Layer 5 of a small transformer language model trained on English Wikipedia (14 layers, counted from 0, width 96).
A neuron adds its activation times its output weights to the MLP's output. To switch it off is to set its activation to zero at one token and run the rest of the model.

Output weights of the MLP neurons that the questions are about. A number n stands for (n - 500) times 0.00073.
n8: 436 546 565 415 156 675 394 275 752 556 516 538 511 423 450 469 573 316 494 614 499 629 460 560 595 449 485 425 540 655 369 521 490 518 240 864 586 433 446 332 410 585 751 599 518 353 466 468 711 652 551 222 364 415 599 736 642 472 552 655 395 396 546 609 665 353 489 619 390 464 312 505 656 226 750 292 292 621 559 456 546 410 433 385 528 571 414 389 567 584 689 442 688 571 395 614
n32: 424 587 433 690 207 627 763 447 215 454 657 262 473 486 576 709 584 679 696 514 558 396 456 629 623 591 573 601 822 484 338 563 443 400 519 488 692 543 678 387 378 491 454 432 703 175 529 450 387 58 904 458 289 208 271 786 610 584 360 407 679 731 303 444 615 484 626 363 386 624 462 272 744 536 530 433 748 248 431 728 332 470 598 362 342 184 331 700 499 450 723 346 242 858 473 507
n48: 514 603 387 539 542 505 646 503 315 577 470 673 263 502 456 495 371 394 360 516 440 575 490 318 566 655 510 661 506 505 510 435 647 556 509 467 719 369 616 529 546 712 372 486 742 898 473 569 74 599 605 485 453 519 276 241 440 412 354 365 650 629 435 370 476 496 447 438 326 322 685 318 248 292 484 597 401 644 604 608 677 279 461 506 557 746 762 536 588 637 625 526 617 592 233 416
n68: 565 247 421 489 464 596 504 659 591 321 237 574 555 645 696 403 604 504 560 644 438 601 600 493 274 712 423 458 796 433 416 358 342 428 196 277 616 657 578 598 415 973 570 540 240 467 578 599 466 351 491 670 857 493 419 553 488 482 268 642 408 362 556 677 602 675 524 488 467 598 527 394 555 450 524 692 486 314 649 533 639 577 235 648 234 486 146 532 418 451 468 280 302 509 440 575
n84: 562 514 438 700 635 602 493 373 362 472 309 603 398 648 673 453 651 470 519 561 444 721 406 322 478 423 395 513 494 684 381 500 414 495 443 145 373 592 408 425 370 490 236 368 481 717 687 570 638 509 629 308 435 277 458 657 214 472 418 471 476 601 361 562 734 471 588 575 533 490 576 254 566 405 455 801 363 506 585 441 369 771 582 676 460 668 600 315 526 707 416 518 504 524 170 818
n106: 612 425 411 475 693 248 506 580 697 360 851 854 653 397 561 439 483 650 330 455 581 545 325 533 279 501 320 367 366 384 399 681 537 563 456 294 504 452 520 669 730 457 404 456 716 414 776 525 239 507 665 579 569 406 440 527 770 572 806 179 608 587 162 628 448 467 392 275 610 358 353 412 490 753 384 451 369 633 719 475 572 635 470 442 532 383 428 453 529 615 641 645 442 345 352 365
n116: 771 611 360 356 479 309 489 484 372 657 533 482 483 451 644 536 299 322 550 476 493 402 517 283 566 330 384 542 538 622 403 394 178 593 892 435 687 404 716 393 441 364 529 392 691 481 331 794 540 576 618 564 597 568 444 844 352 244 396 541 531 578 507 356 534 289 672 342 683 488 389 247 437 657 474 570 553 895 349 433 783 645 441 478 693 610 470 447 270 444 295 442 664 452 531 405
n123: 660 655 295 414 523 266 513 402 604 164 429 571 550 390 648 457 479 776 439 497 489 375 499 532 481 520 570 606 486 254 395 315 511 392 661 711 476 514 359 440 486 621 362 522 408 437 504 477 581 478 320 478 602 516 509 611 455 533 519 816 745 411 632 531 626 708 473 621 581 658 320 574 373 324 785 613 619 484 533 528 377 416 761 546 249 708 239 716 545 144 552 347 361 302 534 471
n143: 512 395 423 437 683 321 412 666 390 268 142 509 488 462 468 523 383 472 473 569 463 549 459 519 288 624 195 373 549 614 518 508 570 437 496 420 889 463 351 406 276 726 517 372 349 294 623 700 449 544 223 568 660 391 437 276 725 480 463 686 433 378 731 533 638 621 713 913 772 480 645 375 460 750 702 517 852 669 441 759 259 330 893 524 290 399 430 519 226 528 460 344 633 554 498 471
n160: 570 349 644 314 605 887 533 614 499 246 444 450 386 624 361 432 481 520 423 434 430 536 605 521 600 311 418 321 393 410 458 575 521 628 545 626 232 624 291 574 471 581 507 151 709 366 948 541 533 353 700 571 471 647 726 706 465 487 381 429 419 315 353 488 585 592 554 272 596 437 400 617 489 872 166 676 504 391 386 331 550 515 696 342 304 532 517 471 649 633 353 685 657 367 569 475
n182: 683 731 410 624 185 378 489 369 401 729 706 617 511 438 509 688 515 565 416 522 215 547 480 413 476 706 898 723 400 451 379 689 531 216 458 186 439 488 568 644 547 558 315 470 276 598 810 622 580 540 608 610 192 186 720 340 265 486 568 533 277 505 551 489 560 176 550 496 363 488 478 414 628 491 516 447 340 573 487 444 519 430 538 656 454 468 539 522 397 705 676 827 503 444 499 475
n186: 486 376 455 359 273 550 509 609 599 349 636 318 418 575 414 514 588 596 620 444 480 525 544 558 470 464 454 439 569 433 609 543 312 375 422 660 384 530 526 559 256 400 307 386 431 568 560 449 728 553 197 525 660 546 434 513 364 618 560 748 360 626 543 786 437 547 385 520 171 385 549 588 638 413 550 503 520 515 479 685 591 552 635 414 240 490 511 815 570 559 412 285 602 537 703 435
n187: 536 676 417 414 548 572 341 708 464 210 360 440 558 418 467 407 569 406 525 671 613 630 449 386 305 527 407 423 611 485 553 679 516 475 349 326 544 146 560 634 552 663 691 768 489 610 765 615 631 645 462 525 409 265 535 452 482 341 338 367 406 687 443 142 651 266 518 551 546 253 556 468 452 267 682 483 373 603 559 699 571 530 354 691 609 520 650 562 423 314 519 421 649 637 399 336
n189: 480 388 391 356 245 722 593 805 487 372 543 422 464 504 564 603 563 467 907 302 245 487 461 394 527 643 714 525 417 437 418 397 679 370 636 495 299 533 298 539 484 662 464 126 572 366 607 584 568 541 591 215 391 565 414 585 680 458 409 593 598 280 521 383 529 503 553 507 290 694 599 552 285 447 492 525 563 452 343 618 665 522 578 691 507 718 621 751 503 280 425 407 382 566 467 505
n194: 579 313 380 381 700 408 542 799 636 682 586 547 457 544 555 485 602 585 438 440 353 307 448 483 378 186 612 674 349 322 376 768 498 520 469 115 297 577 590 707 539 510 363 247 301 842 485 380 316 522 711 687 252 683 629 409 502 599 424 539 460 553 371 613 302 558 597 562 482 730 510 399 660 653 779 636 219 473 407 422 453 481 260 567 545 484 476 491 657 698 300 655 527 303 366 826
n213: 571 561 386 434 598 428 531 680 259 765 764 282 605 296 619 328 542 400 72 567 485 330 704 386 440 426 668 509 505 418 149 675 277 532 548 543 387 695 492 530 265 351 267 398 447 528 327 267 467 679 632 534 639 748 520 581 521 291 214 710 536 311 662 263 538 411 491 496 242 652 528 696 650 508 670 353 235 640 361 665 611 612 265 884 530 496 624 563 739 620 579 798 378 798 450 636

Each question names a token from some text and the token that comes next. It shows the activations a of the neurons there, in the order above. A number n stands for (n - 500) times 0.0093.

Then comes g, the gradient of the next token's log-probability with respect to the MLP's output, scaled to length 1. A neuron's effect is roughly proportional to its activation times (output weights . g). A number n stands for (n - 500) times 0.00076.

",", then " I"
a: 512 572 476 504 503 517 517 511 495 529 520 474 459 496 555 517
g: 704 665 438 211 369 539 555 683 561 372 603 623 273 660 542 715 603 454 452 280 732 382 386 534 566 455 473 487 755 622 441 598 397 505 496 476 521 423 501 536 652 768 511 487 273 627 664 565 458 334 746 279 268 468 555 557 508 631 436 498 534 556 505 550 535 620 812 467 400 531 324 652 244 268 406 383 391 505 303 441 230 473 663 687 266 429 501 551 408 614 367 421 548 410 451 680
Switching off which neuron hurts the next token most? n32

" national", then " Israeli"
a: 527 488 539 522 535 646 538 528 514 497 492 482 504 486 422 481
g: 579 743 589 617 439 494 173 670 780 604 436 255 484 494 579 430 429 615 592 657 526 435 367 798 492 609 364 336 635 548 314 303 517 479 292 826 580 482 490 337 364 463 467 739 569 468 459 639 353 468 531 602 555 415 383 734 644 257 386 300 350 387 637 662 593 530 719 631 697 413 210 580 434 418 449 526 588 565 363 507 577 394 433 542 422 273 399 459 392 477 562 504 640 558 363 567
Switching off which neuron hurts the next token most? n194

" newspaper", then " Ma"
a: 503 508 543 515 496 486 457 526 515 500 500 435 520 494 503 502
g: 472 584 391 319 576 720 526 646 247 449 461 334 504 353 215 325 539 661 703 466 596 536 553 628 436 588 577 487 315 514 312 467 219 520 536 432 380 387 430 475 425 493 625 474 528 491 564 594 406 619 474 656 776 454 390 564 376 201 492 604 505 457 634 421 670 755 475 664 583 473 602 376 337 692 717 591 621 434 503 572 586 566 517 555 636 535 525 811 313 251 447 473 707 472 132 307
Which neuron, switched off, raises the next token's probability most? n116

"k", then "ind"
a: 526 497 486 478 484 446 500 384 544 492 522 498 489 506 493 482
g: 590 557 717 599 534 691 401 471 641 587 673 360 552 424 553 623 623 545 621 587 571 315 578 550 408 549 399 467 661 431 728 725 549 680 498 305 285 314 653 728 365 480 333 618 362 537 543 475 288 341 663 470 330 553 445 673 616 325 480 474 369 688 438 666 367 482 114 636 333 654 769 494 289 319 626 491 469 596 389 515 628 462 515 326 448 273 409 346 400 454 408 725 545 454 331 457
Switching off which neuron hurts the next token most? n123

" ", then " -"
a: 500 513 499 945 524 511 496 483 413 505 492 510 521 471 502 538
g: 624 711 386 629 357 360 545 685 456 556 607 810 538 513 536 724 473 477 366 682 656 360 535 302 478 459 622 525 467 335 558 482 506 671 411 219 365 413 404 508 529 427 586 582 496 587 534 476 712 697 470 588 475 278 494 507 489 435 411 539 391 418 403 576 432 615 450 413 407 432 529 281 727 486 850 464 619 658 487 600 773 648 440 364 464 387 442 510 73 457 514 163 258 430 552 668
Switching off which neuron hurts the next token most? n68

"-", then "P"
a: 497 498 319 498 526 500 479 508 513 587 572 210 459 513 517 525
g: 412 563 462 539 908 634 560 436 577 360 336 468 245 516 411 736 324 432 481 483 677 482 513 589 354 370 495 566 505 659 469 434 373 596 435 550 498 464 612 579 641 550 640 177 594 383 430 423 498 456 513 433 363 366 444 403 448 647 198 653 728 653 621 829 487 438 546 585 249 359 232 521 485 724 312 565 585 623 638 271 472 586 490 602 360 656 459 431 572 379 459 731 464 722 435 368
Switching off which neuron hurts the next token most? n160

"path", then "s"
a: 508 495 501 465 521 507 499 547 502 514 515 495 474 488 519 432
g: 387 594 394 406 664 565 420 440 555 214 390 702 552 631 574 604 439 448 352 552 640 575 780 547 605 559 767 502 400 503 538 334 765 479 644 531 315 319 368 678 504 652 757 541 207 576 271 443 508 374 735 290 540 415 687 435 394 583 388 374 408 334 365 691 519 582 545 404 757 702 419 591 618 423 518 621 544 362 338 300 714 442 523 390 555 355 498 200 448 379 477 589 476 489 536 482
Switching off which neuron hurts the next token most? n213

"berg", then "\n"
a: 584 522 503 499 495 491 526 448 491 486 517 436 505 511 450 484
g: 535 703 550 510 455 475 694 490 500 313 377 482 738 570 431 275 472 547 443 694 675 154 457 542 663 89 445 355 481 367 511 339 467 690 199 731 266 759 432 300 378 292 641 525 604 577 357 493 493 629 524 439 431 632 628 387 506 604 573 551 651 310 679 608 444 546 535 459 376 415 297 678 532 795 580 506 378 436 505 494 547 495 556 598 518 567 429 317 567 539 417 438 540 590 480 738
Switching off which neuron hurts the next token most? n8

"0", then "."
a: 510 518 803 478 517 513 476 509 501 503 507 510 498 468 497 498
g: 339 469 588 688 321 571 400 525 388 628 421 460 596 370 623 481 368 454 536 359 516 542 466 276 632 546 644 586 434 346 333 650 611 503 452 519 586 431 518 611 414 487 389 395 283 754 556 598 327 684 413 840 448 586 360 580 724 676 510 644 198 364 600 608 420 529 395 592 312 350 367 289 398 385 667 521 160 478 379 306 529 500 708 518 396 723 744 591 437 579 495 747 499 684 627 450
Switching off which neuron hurts the next token most? n48

" to", then " be"
a: 499 496 501 497 495 482 515 531 476 495 489 485 506 508 494 597
g: 502 569 564 259 142 504 668 556 509 400 482 377 551 489 732 638 411 603 368 331 353 322 433 520 476 639 657 532 654 431 687 369 633 661 487 518 469 497 290 595 667 401 344 633 520 606 715 699 454 782 542 582 569 521 566 682 495 563 430 506 382 528 485 464 265 345 558 339 458 549 605 560 366 590 473 695 528 558 304 458 509 678 897 385 303 445 523 464 468 227 562 233 395 224 523 500
Which neuron, switched off, raises the next token's probability most? n213

" T", then "ov"
a: 547 560 489 483 496 498 491 526 482 451 769 502 506 463 514 541
g: 551 316 250 490 654 543 570 509 387 624 551 698 617 405 524 570 684 588 361 138 354 534 666 486 805 532 375 649 802 514 591 309 604 589 474 508 481 383 500 629 464 688 573 409 583 348 674 491 558 483 463 463 537 334 394 577 208 403 455 575 454 435 624 745 447 350 409 498 398 335 558 399 589 450 560 390 384 497 265 554 199 648 564 333 582 500 406 406 442 712 494 359 707 370 817 627
Switching off which neuron hurts the next token most? n182

"2", then "-"
a: 375 503 474 513 531 519 421 514 444 490 502 546 499 490 500 483
g: 595 638 667 508 366 313 576 659 562 382 406 534 538 453 490 364 384 557 466 691 513 600 431 417 444 410 598 633 410 359 309 746 634 410 606 359 585 459 285 568 508 476 289 506 612 443 634 334 415 431 436 194 417 492 807 556 600 732 461 686 721 272 587 253 479 403 368 453 471 643 536 485 634 311 675 554 572 537 353 607 357 495 261 356 255 530 407 772 553 641 613 418 815 430 648 578
Switching off which neuron hurts the next token most? n116

" |", then " It"
a: 508 520 549 498 507 428 515 496 474 530 514 547 500 509 482 501
g: 402 459 427 721 523 696 532 594 581 446 396 493 516 575 455 361 527 695 366 429 557 397 635 639 196 427 347 203 667 567 298 515 334 637 472 585 561 435 361 729 584 558 99 669 447 589 430 644 189 476 671 322 524 468 325 682 559 426 586 627 239 514 483 521 769 482 536 670 434 555 377 295 463 468 372 392 612 587 519 673 586 654 466 613 520 373 640 284 659 415 616 666 412 598 509 398
Which neuron, switched off, raises the next token's probability most? n106

"-", then "organ"
a: 300 495 509 479 494 269 525 487 443 491 417 462 447 515 381 502
g: 392 423 350 819 470 692 797 437 393 569 770 433 535 516 326 573 483 366 459 580 331 305 573 489 458 457 312 491 349 792 432 762 639 650 587 546 621 719 477 362 333 447 285 409 530 402 302 548 406 476 527 352 397 368 648 644 558 382 441 532 604 344 419 490 489 485 777 673 490 470 517 452 474 426 566 415 598 388 496 464 381 614 511 408 125 779 704 472 554 491 687 383 375 723 455 577
Switching off which neuron hurts the next token most? n106

" on", then " January"
a: 491 510 512 533 493 507 499 498 505 541 467 493 549 515 395 474
g: 493 439 368 439 361 372 454 390 622 316 477 610 749 349 867 515 513 451 706 241 409 453 519 568 533 584 262 485 548 555 405 567 556 523 442 595 580 365 713 739 224 419 589 590 406 459 525 348 406 514 296 700 733 530 548 378 664 327 603 565 398 330 500 352 529 541 478 689 261 546 581 389 357 660 635 393 751 326 362 509 510 565 510 412 433 836 628 609 429 599 422 498 473 672 613 245
Switching off which neuron hurts the next token most? n194

" to", then " have"
a: 404 551 509 538 524 501 510 500 498 499 535 405 519 513 508 487
g: 679 612 591 614 445 470 688 453 563 512 500 552 549 453 613 537 628 299 513 226 317 404 428 709 441 202 655 296 586 429 732 432 578 466 408 345 478 640 469 548 498 498 417 499 397 621 444 637 363 745 414 564 684 637 487 707 285 835 430 457 439 525 519 531 121 377 575 575 402 391 711 614 315 323 566 388 462 697 548 382 499 175 754 500 441 567 552 539 499 374 535 533 486 263 482 663
Switching off which neuron hurts the next token most? n8

" Wanna", then " One"
a: 506 491 473 486 460 507 482 544 475 515 493 392 497 493 520 538
g: 323 513 603 629 425 382 533 376 421 309 533 354 502 263 423 637 421 601 482 458 632 591 561 338 622 529 187 545 502 488 290 633 353 618 492 566 626 576 583 751 465 505 560 631 412 629 663 428 187 405 630 433 541 564 563 542 948 246 456 423 499 445 257 513 705 575 660 456 592 590 297 460 728 450 506 692 575 487 619 376 226 586 519 583 409 277 790 324 451 506 604 400 513 419 507 500
Switching off which neuron hurts the next token most? n186

" him", then " as"
a: 231 487 485 498 414 502 504 501 586 521 520 523 497 457 487 606
g: 301 591 455 668 414 554 513 434 323 464 707 692 521 529 583 468 555 366 557 549 284 410 669 484 262 371 527 559 530 522 627 376 666 605 407 175 207 449 353 534 680 378 452 570 643 491 646 645 295 541 675 686 459 620 605 544 719 344 353 489 599 728 677 396 172 501 361 524 532 434 475 229 492 331 600 719 517 543 597 525 664 456 741 569 352 670 408 598 551 397 566 354 281 344 519 481
Switching off which neuron hurts the next token most? n8

" J", then " Tem"
a: 496 546 490 474 474 501 537 500 482 484 670 510 496 505 524 539
g: 233 456 501 385 454 604 571 583 424 206 443 524 490 733 485 582 307 305 425 400 465 526 579 557 483 565 474 501 233 551 529 457 854 416 388 564 591 701 474 363 382 482 415 499 668 384 302 517 497 535 348 590 636 407 365 354 602 665 689 673 560 372 778 370 508 660 731 607 621 330 435 822 366 513 224 582 555 308 726 577 434 263 523 525 509 499 422 536 487 382 768 544 363 548 657 499
Which neuron, switched off, raises the next token's probability most? n182

" music", then " video"
a: 495 490 494 507 521 548 502 514 504 458 519 606 555 493 504 507
g: 439 533 601 355 381 532 459 452 544 545 441 681 364 241 435 281 690 459 673 506 386 358 476 363 514 421 324 414 539 450 490 648 585 303 292 461 574 375 835 491 354 473 509 480 759 320 586 677 446 663 510 674 869 268 247 674 632 533 648 442 521 309 593 469 534 523 463 541 732 278 574 366 535 458 562 543 376 571 435 553 524 451 528 640 589 638 419 288 539 311 376 416 808 671 684 512
Switching off which neuron hurts the next token most? n187

"\n", then " "
a: 521 499 499 498 498 484 497 524 512 496 509 569 501 500 534 484
g: 383 412 432 442 417 473 458 483 510 581 577 462 568 488 342 372 285 611 552 464 301 310 362 432 585 833 472 510 534 452 754 533 513 364 536 760 329 420 317 519 349 438 499 912 428 444 331 418 594 861 479 668 660 437 530 448 486 446 467 249 540 443 584 722 566 563 777 350 249 587 282 619 540 447 553 465 454 519 459 561 363 342 521 460 576 733 601 864 502 343 403 610 519 505 546 540
Switching off which neuron hurts the next token most? n186

"1", then ":"
a: 506 499 558 485 603 516 479 497 499 514 515 514 511 500 480 484
g: 437 567 421 477 460 424 402 578 341 791 616 563 495 643 609 536 599 310 392 555 590 813 486 102 571 669 707 635 362 480 464 536 553 610 304 498 502 459 311 461 522 656 460 636 469 674 416 517 616 522 528 538 472 536 570 281 460 434 589 668 312 729 530 429 343 557 784 450 605 287 280 618 496 452 501 652 495 459 613 554 370 692 421 490 589 277 460 432 170 715 328 497 522 168 386 445
Switching off which neuron hurts the next token most? n84

" track", then " \""
a: 382 510 484 516 506 434 493 502 475 500 500 516 513 501 491 497
g: 598 522 451 327 471 614 522 399 681 392 498 323 503 548 189 504 343 609 518 358 470 647 519 494 376 591 457 576 473 591 205 479 560 322 525 588 448 379 596 379 451 89 573 597 471 611 451 485 352 787 445 730 476 384 556 473 456 394 623 389 428 535 574 624 638 472 616 604 645 519 419 352 575 403 706 555 355 557 313 577 735 414 584 432 526 563 603 922 447 508 709 620 714 329 150 440
Which neuron, switched off, raises the next token's probability most? n8

"ig", then "'"
a: 511 512 372 506 519 494 545 539 554 478 484 501 475 500 476 501
g: 895 597 363 372 675 399 551 362 617 477 415 665 457 551 311 756 471 459 447 516 370 491 585 688 456 595 463 688 437 536 523 692 542 541 425 479 548 684 382 220 518 532 522 356 654 589 531 634 586 425 277 407 602 273 455 539 581 678 713 566 355 285 344 645 356 472 389 627 679 390 392 382 705 272 410 508 317 575 565 248 152 370 538 538 487 547 618 431 383 653 762 511 457 539 551 412
Switching off which neuron hurts the next token most? n143

" to", then " come"
a: 396 479 481 524 508 485 516 524 493 528 522 387 498 526 502 515
g: 684 655 574 331 592 639 489 372 546 442 486 535 661 480 646 433 716 266 434 344 601 400 513 492 466 251 686 224 619 339 709 428 522 491 605 461 436 582 395 552 460 650 373 441 355 738 401 568 598 724 262 439 511 598 468 500 257 828 486 383 404 526 364 342 375 511 491 572 446 551 812 567 421 436 472 225 713 746 559 344 237 349 713 581 548 543 449 580 450 374 416 609 614 423 457 645
Which neuron, switched off, raises the next token's probability most? n186

"ind", then " seemed"
a: 499 514 500 505 475 501 513 314 527 475 502 501 489 527 473 526
g: 543 605 715 287 635 554 569 639 433 459 479 412 509 660 459 617 426 570 70 309 506 438 372 529 692 466 369 571 329 510 565 504 654 374 546 664 565 854 312 384 618 363 505 512 543 485 261 706 536 445 479 421 372 515 588 288 517 682 501 508 382 585 615 624 504 359 729 382 542 708 559 643 499 341 261 362 445 429 482 300 372 659 692 626 263 453 250 735 589 491 651 630 451 402 490 493
Which neuron, switched off, raises the next token's probability most? n123

" felt", then " it"
a: 531 565 304 468 506 487 546 550 494 596 515 495 494 498 507 540
g: 451 448 423 323 645 386 683 366 464 664 336 815 603 680 598 470 646 848 503 541 332 492 564 208 240 508 441 441 600 491 267 526 422 551 532 465 574 652 675 388 571 330 394 540 368 639 562 691 621 456 560 538 353 578 496 335 486 314 532 734 504 618 620 593 538 658 421 404 670 591 202 521 420 460 551 437 382 428 452 265 478 310 522 642 506 517 723 338 479 356 195 492 607 460 751 530
Which neuron, switched off, raises the next token's probability most? n32

" (", then "M"
a: 500 515 379 500 501 522 476 472 501 495 491 484 500 499 479 500
g: 387 505 378 672 717 390 435 405 491 461 660 541 212 618 565 561 596 430 443 507 617 682 419 868 178 522 370 617 463 399 261 614 346 531 464 625 784 426 481 510 870 375 581 339 388 396 494 402 212 610 462 475 516 477 385 776 561 420 516 393 423 583 330 588 569 524 760 402 426 426 601 536 497 661 344 710 548 620 636 379 306 468 590 599 493 427 682 344 620 521 494 443 381 471 303 493
Which neuron, switched off, raises the next token's probability most? n48